Layer 2 of a small transformer language model trained on English Wikipedia (12 layers, counted from 0, width 128). Numbers have three digits each and are written without spaces.
Take only the direct path to the model's output, skipping the later layers: a vector added to the residual stream pushes a token's score in proportion to its dot product with that token's output vector.

Output vectors of the tokens that the questions are about. A number n stands for (n - 500) times 0.023.
"]": 527498501509519462527507492483504527514526492514478486489455459533466495509472496478481520492521477493541432549487467500531514433497516555505458523541500470465506507519492505517455522494488527479496501530504534517463498529515502547497482568522474481478562471541486481479465483510523505522511521517430507500465485456519496478526508524503478519490537500510492460511481502497499523507483
"stitute": 538520482471506506507549507518492482522537501522478473486476489521491496543509492500499523517508481469488497508489464498519530506521487495483507522511474459505512528482519530495463484503463502480524472510475563499469510511487526525508509489521497452487498499518474538491505481510497497522580528506417471465502508512485518487507502514502476517472464458499526445437529525531517506521478
"adem": 499497502483480510489515520497497480470519463543489471482492511503528496525483480476477533544539496462490546501475526537504523496550457517515502533544493482533496507545503527491510471502439500508458474519505555486488494518510482513482530537534484465494496456506497487529503496533487490543498523482432473506491543497506471473509491494470536518496447490473490462468522527507474498494509
"ange": 503537472486517529495484487487496482518546520482497514501484503517466485526493527467500505465516480492504503553522490476514504507502515502470495508531457478512510509481495543488484525491471514470506457499499518502506511534514505486482493539520497484500498449541522490504511520503508496533542553492448475425474500498539488493455496456509512500498521520469491504495493533502472504493522
"-": 518501503506501516528504486496505499504500497494504527495506471483489490514494519506496497478494522475526507508485514487478503516527511497485498487525496512487503511492501505543476470528492474496523476522501483517508505492488538496483494496498483495486504512491521516489510497497475512517474484478499503495499507506507512491505498523511475514510464494490496467490518490527507495494494
"ates": 482493490514544514450506476496497502500544509474501499476523489519461507531500502503479503501517482454478445486541454500503509459470534518506491504534489478502474505465512535460518467491476499523513531531509514516489498540492476515484496553538452499475516507507478505538536514509499498536521504503481475489483493504502515470493501501504486504508484486506527489528486498498519476518523
"era": 482520491499492514458491506479498509513508489481499500480498478520479512478468478509518525558526486460484498521531495513522512491475490502485484502530493501451520509486489510500512485500477505521489502464511515507484505519506503483485520511518499499512488493489494500504511530488522496547549545512453520496504485482514473499498532537497531474480519491470497461480479525489505501485522
"less": 533519508520515490507495548511501504498553500503486471486509504534464469517461476510519495500485509480492483492514493506496509501475527563520479501502511484532505529490503508479504486500464510492485446511539499474500512525522531429502482493479494457500500510485517461505485509445507548537536510484500462517478489514497497485497487487547504475523540498484497472510516479480526503507480
"oa": 502495500496493483494487530517503523523522475507511513504473479495459513521498497500503505537480470463489539522539470484533519490458484516480467518538490491518476529472501523475508497475480510484485506486513524498499535495512500518507525550474513467509517496527488491506488490500515534546539506489467514453490462468520494489495515513513513483488506477493517491465486534465484509492508
"inal": 502489480452532485521476523505504489493522495474455510471514504505466514493465517521474516529524491494494513503514493462486518520480481501474519488517502503524466553511508471446474489539465496518489496509522512522532490521521498515498501501540490473534507485498511527495508507465506513545531525523453470492537519490496464453505459508497525502482499510485505519479493517462499492535509
" Phylum": 561465505506500508476528546493494462503521457494457460481457500532530482535450495518512528523540468502505521524471497488511535501502494505462527509501515482532490528478551529450471486480465499488487456532497552501510485534525458526514518524479503481474530460531509476484508487471521516541518476474438487473485500523513472487463524510559547517521442531454504485506457508508538497514494
"imum": 535494490497486514483457522557496516500523505481464499499490478524455486500488513529519510524531476511507503536521474461516519539525511501474504500544482491522473523466503529469501487523466498494514446473478518472465503534546477508476509503511511493531501474501518487521520483470510513549539528516479473478465489469509494482502475490489514536493524528471506462477508475477494509528489
"por": 530496473471472500509535508489503515505480478490472492498472491501511490532485500504502525540516461501484514492501530481505516505475484533519472529500478499542470502502516540484483479471444539495473470505502566508546489481505521491471519474530495462526479508484464501538492482518498509536507534479409509509475510519488528512495488506495490490488498487522517523450520507529497541517489
"uled": 510508487488524520499484500486495530495497480472468531492475541532470468503485522484520549501544483441447520496543515459527509498479465551480499490511487478514494483476485475513471477479442502476506491552521532482544571553527520489502511525511462491532546510527522511539491520479484483539508546516439468470503522498500438470478483482526496500520496496487523461508532522465459487504497
"lished": 922422369433469566461578642575428480377824617561312484353418570693325294667374514370401704836786451289301600541589317309626917359296409663420419562570345235529276559440611626299451423287108564529445357614515938440497624792910364620425653643642523327611712461629402523713414402495598515887700651487019151313372541520628340269241392395662590484283389397375503337364517654544510610657669
"ective": 518550480513459509472500516526498533496536514480487513519529495503488470501461495477502503512520488486476476484510520490493549495480503520477494485514458464496472505527488499477502493527448501495490446503492547499481491525506481504470509515542503493495522514514530504498478477496464514546499530540482439490526493510511462468504499511512503504500527529467529504469495496527504523531501
"ular": 522513477470503515520536462521502532523491489466453510510520478465475482519519505512531516527540504478468514484520507483507517487484492502439522484496489492462483521495508518506504450497466490513501477518484505497521484552545512490487521502537487462535508501540528481527486499452495505550517526512449479518488507481527476504504522479487518522483526472485494504514494506468478468513499
"orph": 537492480497486505493503511507496479490543496500464502509475496487480485523486479504525520533500500488485474482501475473537511457475512538520491550505498487521478497484499532454488508487464491526481456486494538501516516526500482506499533489491531491534512473504492523538494507495498504547531538504402488486508465506492504490491524501530508502497510473539488474455522500468499490525555
"eries": 528494459496507502500508516479498519532543523504494500480498474492501512507469450461485489483515541429494524491531499519485518480488473513526498493509513437476449513501510507492526460484466495480484513490532529516481493522525493506470508528503488510519510485510488508494491524523516486539530526519486459501491477483516486484509521500533523544512500498470527528475460497447505564511493
"iers": 502495498495500500504515512485499479492553512474484474472497489497514501515476485478501492500502481482512519504499489482507509489421456490504525509530483491485478521480528522492523499493458492510479499496526514518481505531527489503491514536490468502537491478528491490512471485538501495537533524511545483499469495497516490447508481494504513525490507459463524513510525556502516500529490
" psych": 556510496503475494497494512515495509482544484517496487497487503499498469511487473496499513522498490520458496496495524513500533487503490512509485519534513491506447486501511524482505494493473509511472457526519509498473500518509501511481531523498484485503516501529523520510501479489475512507505515481440487513490487501511481463476518494497501515475481501491506473486526506519491508550521
"och": 502497489488468511476505484510492491509523504523502514492473489510476495515475488448462502492515509506522490517484459507505494505490498515490519532522512499512488534480486505481485478496481490536483499498514530499500496535498490509490522517493491488512488488507514498514523507501533520537522496487457479494524497488515496489495501478510512526510480489495516491475530486472493521513520
"ledge": 553544473511484506548513515498500496475563524510495499471488506474485423478510464471456480532568506483456496545510515495539499491509496539468517514487487450509510485510537529527510501497464489480493478500474534490468505494530501468468489506493473485494535477562539506525505546499500505553516568483508456495459495504499453488461472499515541451506479524447485490515466525517478526532485
"echn": 516505455484479511499520512494499472463516504499515476466494493488512475529474472451475484527505507507453501543502521488518510485484466484524482500491479458526468512489536537447533512499447507521468447526507553470473514488539490500489507485516501463525532507532483537543480517474497501556522564495481491486462505531515501455523494451500575505542466498494520501505515510505508505536519
"ingham": 519496508518471501502519512529495484493547512530470483511518497511451493489529492469473485560565498485502516509524483479487502503474467498480503508522494476531454514500499497484482474478487516521480498508510528458504485491514525517496475525482491458491535470511480499548477477504534528547537518535495488445479496488488482484495498487507518520498478506463508486502496541488503500529519
"ibliography": 517513497523485536507522496506498487452551537518478486460495506447502432503493489493498488553565496446505471497541492490505520468527512517488516538522477453527493501498499527465514489516468508465457513516497547501470515533558464491511556521499449499493535491507479503500518503525478506544521485494464455482462508468533495467486534496500532523470475506515477471475503525493490500517511

Each question shows what one neuron of this layer's MLP adds at an activation of 1. A number n stands for (n - 500) times 0.00085.

n164: 707347490351659539458470268599618405477488593436384557662520570525565663476665571348506522536398606526597486509250733572674569397643417376310516545490614390338506423472481601228668437385648435425651510293533639497432557355634562330497500537500621432609487332535432545617436401462510497422365452530365621371542576550539360435589567624711465363506638644551542629429569322235493486386536
Pushed up most: "orph"

n316: 507492435441584507451552446513440490567552358521573550550521467580554464554643521408518399436605408517475522529488562388579433616493471476446515496510542575578442510466476445504385547494488566472372383392424481560470405467507502514448603569497382472557460490539496528470424588548507476513530556502606574345507587514530593494411428511569382555479548556643479420547505453502394500524559
Pushed up most: "ange"

n331: 468522625502449523572623576588439537541453636345639620334541537604538419314505385388638382482372448608505404445489437446542431412445450642407637355464325340699614626568520450456611515524587403582500553404493491489452390433490426386528601503469440444427469655510599606570562453543472488549591655561527418394541387595487393508433442483531559492537624579449551344542516571531505543495334
Pushed up most: "ledge"

n405: 637466516623555491758494390475659494399776470538577514672522548248503440497637514531560377525368478613632415451417327446424467456579500595440478463436613545459561455404651553390338521591406408569625309307523377471754549524610525402414557593422366771651588430369479681369489392477596524593605726451353583458497515503406547690466452537408348411500449371464416583541529385535422285437592
Which two tokens does it push up most, strongest first? "orph", "-"

n31: 506568475432443509571636507582445448491535432411474510453560434519482436415533458570568511522444505476389553549498604672388489424570572595464427518464622507573412416561315514382335526498505659498603593500395450541502586581429485544534432464433476421498485609487463500510486493469419449435520502506364622553542576718487341515505461466536547507526428557608478601380476627561286576467464
Pushed up most: "por"

n46: 447449439483485394319413433637596620476621686440425227553541586427306578453497577509536547598625467617443473630534402532409362522375387426486518552589611640546565560528315601699359590639286580625500578550514454257476435520409544599465629607476528610567567409480529353459424411531423579321609478556509598413387494461572569592580548435544494486407317327488451763509484517376518449503547
Pushed up most: "ingham"

n144: 522594453594687343404557522582341438418479406653408451531482453436540549516535523643391372560680616409349663510540487518517444476613371433478495568531614373575654554599485519373551522545678452457377565505384415398545517422379442644578607557633476535569452429464444400512457533524602417405530554428382657341583584451465465492492472488569507381495428391542490451500607464485584605385541
Which of these tokens does it push down most? "ective"

n389: 650285525467386462505445439524555580787349487554423507433507525458539446409561520678428568512443579478555449415474430490498472656532440538546507471498598577502453602680544495595398380533450657522379435493514445593513467484624371541471432597375572686454459439544562442521502517627545549409553345368343571500522490435393395512383450519532524529504443619528587520331596498507520540503434
Pushed up most: " Phylum"

n201: 475376492570595508457558520564532507486500494580518498626512633549433480446573468512475440448564589449674591532506554383520492479494417431442426702440431556513378321487553357574457502441363496537608542566515404515515415524434636471402369500537461498470541492480431509506593411407530537532416459566453473445456572519482583458571400530578512482426551479464603568526584514498441597573426
Pushed up most: "ingham"

n373: 484578527383577396406468581545468497463442654468388605586463396505633500570384456407405508407400653460410577478497555677564486429466483464560500632696526384406495465711620396446617473318394672435635538529431506471610627442581636678648448497471464382604429348397312617414482555461553317390640479547645445538568394351554561311556565591506412770552443429397469636534458418491453521419420
Which two tokens does it push up most, strongest first? "eries", "iers"

n408: 371543523609513537674503435534533491510523450592437395362498553495517360389598543542455476304575515579452454581393609577543538608592384608528395561560537543438311369628462394386513502526587591532463482512699547500375425560498574554358552545418513500500540550425587579477405402587313479396549503470580616536534367503411489390378438620425474505525577374654542402428486628565513556482530
Pushed up most: " psych"

n288: 453599569608506533483413310627568430545299553415399388556395568308489444521322349598532508588473413475401526572401289378720436579616635366426542347522655537485380565608444472453485407646489469566393563564366553415445591556554453453497667562536585546503610675542439568484562450453527434297481579538434608418541524418516728413361473470525540519450625608380475620572490611480494554626447
Pushed up most: "imum"

n66: 551310702353491613587520466511503357458593342463403505511396391495592688605475559469508559531541623523480471337352555579459711552429666385508435553602593489412530348509637553452394551593390543391654526458550443474379598397478492527618500592562443394627436424534444536519505386378633354478638437428567627476342503296321458558512628617480549734603494551427503454430559484420643360372503
Which two tokens does it push up most, strongest first? " Phylum", "stitute"

n398: 597454537400562415602445670468364541554362522419591349436293393500452331382509612829354489500561546557522537465598515542421483592450500512386521453603554589575529524598549430290358462704416375476477441479489490672525456289667500633489443555494446485440276738480582580477471412427621367663562614472295492569728357494324561607628581436600613491533418635506497485487464494454553565503318
Which two tokens does it push up most, strongest first? "inal", " Phylum"

n196: 471445524650476400497487494386547368441531438507407519595373409552533519400533574719695498377525508406555621586511562523606392604375495404483495565626485487425387588368412621375433510461603375553475476439462466610580510512552609404519549557554405555484495339412439479483407454645463434523562435374516536451269507495432399495600378591518478565505420439687588590701519668482529563546580
Pushed up most: "iers"

n119: 490421397451536508527390374426619517478507557478373623351345448601495369614636434434549644317552587570483600710523467597437627550540522341528449367348435618564472508503510543395559487555411563471604497443342587663528503373600703383490482415576403404500527408368506522503478562386352639494434486463586543415598516571657618357474593435484723555542348546578481554558522477429380494554497
Which two tokens does it push up most, strongest first? "echn", "ange"

n237: 493432367454403646766581308422624390497500599465476380615365504377671457713418522394556550302517388562220532463536447514590447487651563443490327548291659373363287623522593736344522437457461618455664639545487558450797359606355637454475533616408537469580259656419223582575522248529676537586341617332450546696538453528572481613609672648420453581484503447385359601493383421433572607504455
Pushed up most: "por"

n305: 526596513451490673331492628366543565478466365407531558413468420566379519508512489340516537430591525500492401521469368532609441480584493398381552548542493457459561552477545539429647571452563407351497341522712358374541474512490517461533538545567482466559432562502476560659588433482401538583474497428655459585553419310478474556468582543545519632569409505327485391632601479557457424697626
Which of these tokens does it push down most? "por"

n256: 508714540477654593601424630535589435446621390525345538542361397500444412453341441371500355474575446604658660417382491521716420613536470411477402494512551494484660694563725478598332366613617590426577424500666477399600586394671500584519489388489528521289423437576451467326582638374474337668509406516362545440611555637447615479387329520446514401419533457475562590497625500608392331497377
Which of these tokens does it push down most? "ates"

n342: 600378481509707656378481595534551426403506441541463506437540579422460458573447279451396571679430544590663306557539249362352614402665494324274547540330425335552593484339560611531507452600420317686611372491541455298631467467479593465534500348606543608741348560547490643335520522500485632595460358466448704512571482392481557629575628570579515497543557458529556453449611572563283519569358
Which two tokens does it push up most, strongest first? "stitute", "orph"

n88: 383646577595437651435504588504467457426500550474566528572489407625461533410455482474535552453390480374402327402502449507468510574498460586578491434472511511536419447479500496652420433520511586409435464587478449636507641496447356469528548643504548446579407550562636458545636555411487508549502550432484466554487570465530537438583573374485427568583528444592506436474623432403329471466605
Pushed up most: "uled"

n402: 468380483532504590476516570617558522512642466474478506496540392485437448477454476506475487419533478440455475600490420518568481634535386537490408518403674488673475586371450435514492436452440534542476512580621545605490430481512466549496515608520593530464504581399557429572532492441579502577447422379624521623466486475436442520356465566464485467613508454558456534418500454470431525375565
Which of these tokens does it push down most? "stitute"

n265: 359443505526492371500414535643431556420502487613622454495386624512451507500438414490521493498582553423518528548466548575512536433347338539429428552480488490543536589532562456493453572544559547599433666540345542503406486507590594469484331576546397724565540325476546634470693480471417426402534500479485524510269532622468439399589495647580538410532487588454446555675614402314466513553410
Which two tokens does it push up most, strongest first? "ledge", "]"

n266: 500591612674559350626472644588404514518683433455733533297413540416417328344503252624380477340593509293592500627516356693506555536620390547500515417582431549467598476392382433479661512621432560646342657455547497512585500344535411520355477500467408476575584388434609522588511467408391690615456519492640534405456351460476378592549370547642607453505433595609449618257453491524600565484455
Pushed up most: "ledge"

n153: 435509554534580578585424593513500455627508515533578548494555469516424487447525585394308508427465422803556620529419450497644376367584514519327464478494514534434436363509463603428555590341474461377521466411526528709563356471476500625440458620361477470753700597583545294586495389570624577603349509523457473601522607441374503478401542479461577651525600255506372489554412453408392511477450
Which of these tokens does it push down most? "stitute"

n415: 503490623420277322547516524512671517513474500642506566487425519621562344573407349349557673342546484475593406434507618443430320535442554385399632559544644637457642529341443579431438551510681491640490439437500549449602412557488503497426419468334440509503587475682620483568489554579574407603319530572600492548701506394401480491711653409538482637414421488740432434169517347424159691460554
Pushed up most: "och"

n337: 494408583574550498478660444600568480591500359574452449402560550468507494521531407703528454430446482445511523523477473433453551584541489504532580397408500376518483534558313556427507449262372525553631416487381577675465425472474518558552498473547467397551679431473546447419530513378556496417539479498514572464432591543564403544686512485473455487502576570605520529455466508475489580371605
Pushed up most: " Phylum"

n241: 448467382523602792528491433368450511472429581335361486584521578423518482331460525476421611485461329690622525328645497500527450483529428253550522530420537572266491603591553351500481367487497465634500374750691579299416521586623436376550380550514533676712512503641598438514585392503443394535711627466500389541606410569436533400580590488515405596657692515544473351371413409469338494464497
Which of these tokens does it push down most? "oa"

n67: 566467416447486541467452373516480470466464538526606579562539667580533463547536447610566553558400658367659575355375489525492607338588412643611447462394519475551511361412614482575593618365391692555503480539549587617459567300219417531480330441505650456485691355498582541641520492403631580387519485571328483543492378457423684588449647433604543484513466524371357601500508489413497354356427
Which of these tokens does it push down most? "iers"

n111: 388483502550405489557549629494581496524669532449599604593533531508498379646433472526469452595504456469440418431406489520538515476597411572618548446370531411560466533410504571406548676390655490526319504478616454614450411546553418438438533533572493513530550392568416534374514438562515410502650486524541496508590325469416467504555479413374500519606447408468530531486500536418450511512500
Which of these tokens does it push down most? "-"

n386: 510470420484412567514315386535656537525472625592538470603541615511331605407445550443621513500471383536545503301569503379508458533464494567487448565494602604606651573497532531729523431293429409426574429511526423511529527521353475425448497531389488519560544434471563402549311311570570360484565494376608519532435583548615500486437372375531444556460481592272593839512590745539520429491422
Pushed up most: "iers"

n250: 547735438491593456478399408483653416480539566488490395465517540452439543487512489534619291502442528445487508524513551365409467456419642416472430593460470647450526573490650328448450390467549545544615395590592475556555440555498577516457464450475529527614428425519415589500609533461561526610468568438384498233331464589350569407592470534530495408597595450379448482516520664430719544584513
Which of these tokens does it push down most? "adem"

n422: 491481440548564546448466513650556532500504510457475552549510490509548381519419475548513476421594516469474526494524476539532498434462536496489525448590566389543479449492572531451496403486494526423519570473534593623488436416502513465519515443409545466295519590545528399568566371443510468480601508544508562373554387629554296550591399600475465464479521520634575592462505392500562532506357
Which of these tokens does it push down most? "adem"

n25: 707539506655509503305503448442485283304331294505520549512456644383471610371436425602627424553598596438352665611416506541629435467511560517514565590318630581660460317431630472453525747454412478529541473547497718445630437633592380500401542581338481532543300610511519427514466589537390528330468263400579604517421483584664440477420426560545446532519399599451421482592527446578411567575548
Which two tokens does it push up most, strongest first? " Phylum", "lished"

n202: 564409529388577272383654466397481685488349520445664772525522626357549467385666466534586606482596503481408558524393487453422494592503390503512503543456676336366375497526432561636494467602602515525434741422365472465523605607557629410654462431483582500665568488355466590363525506598473524448315598551311566571326367547733497601473379380356515536399559462446497775587556385400436315487416
Pushed up most: "ular"

n277: 409385537436546621500461453546507518525545531504579432545433557342564451579449494657382472626465459484443544582524454556561545585567541483551570538480565482572450500635635469446514381569560402679440491538412432470533650394375346481473571550533450513575549389497387506551490518460614450297531455512481419478542550532620409442534403522446593380557622419533496441490453431670495345419423
Pushed up most: "adem"

n239: 480454283733261340546507554292865616636480357460375585489475399555714280583363577581605365265483615500300401527634449571562653539563496414595411570496606471552415410639405401365310469526493517461431522650388544285478490473265567627278476626415395539667472807527730464480354514492382619516507489588592240558542669598437439507546481679590490358565461602445725453485471544461507463710446
Pushed up most: "ective"

n364: 500688349548556483497521607408444270548674414475407419476429558366306435715275522337642516600681634659479563585461572364477636437509407516429371644473426545544471645450604557558617594434462561439366438721544168538408300523293631369546383596674582417521423378398363559573651548561699344256523507494542676474363490545721634443577412510387350487589534377371594534518531552350574699446701
Which two tokens does it push up most, strongest first? "lished", "ange"

n334: 523435661375435588509497500526592476476404528511544369437411445448468528566465411515665616418523542482610525374640436372344523403467500428407607500512310564735600751632412464476503766568469441485506546497589673524687480497433521551500605379555592459512568572543409666461444470629599483177491560626389434317688317582414532350497326477374500468524500540401524659461318486515630558324368
Pushed up most: "inal"

n117: 468492521500628307546418503455439563461543451502477417383345666624523604316554484528488567538379442438365487460435332510543354514454705605549474645510389547403520508475577428508554460543492524544489333479478627476684437510623464366437473652505437475605539570473565354391468370489490564518437380462647505592362465584608511622632494565469488639625588498578392581673502522409634385454398
Pushed up most: "less"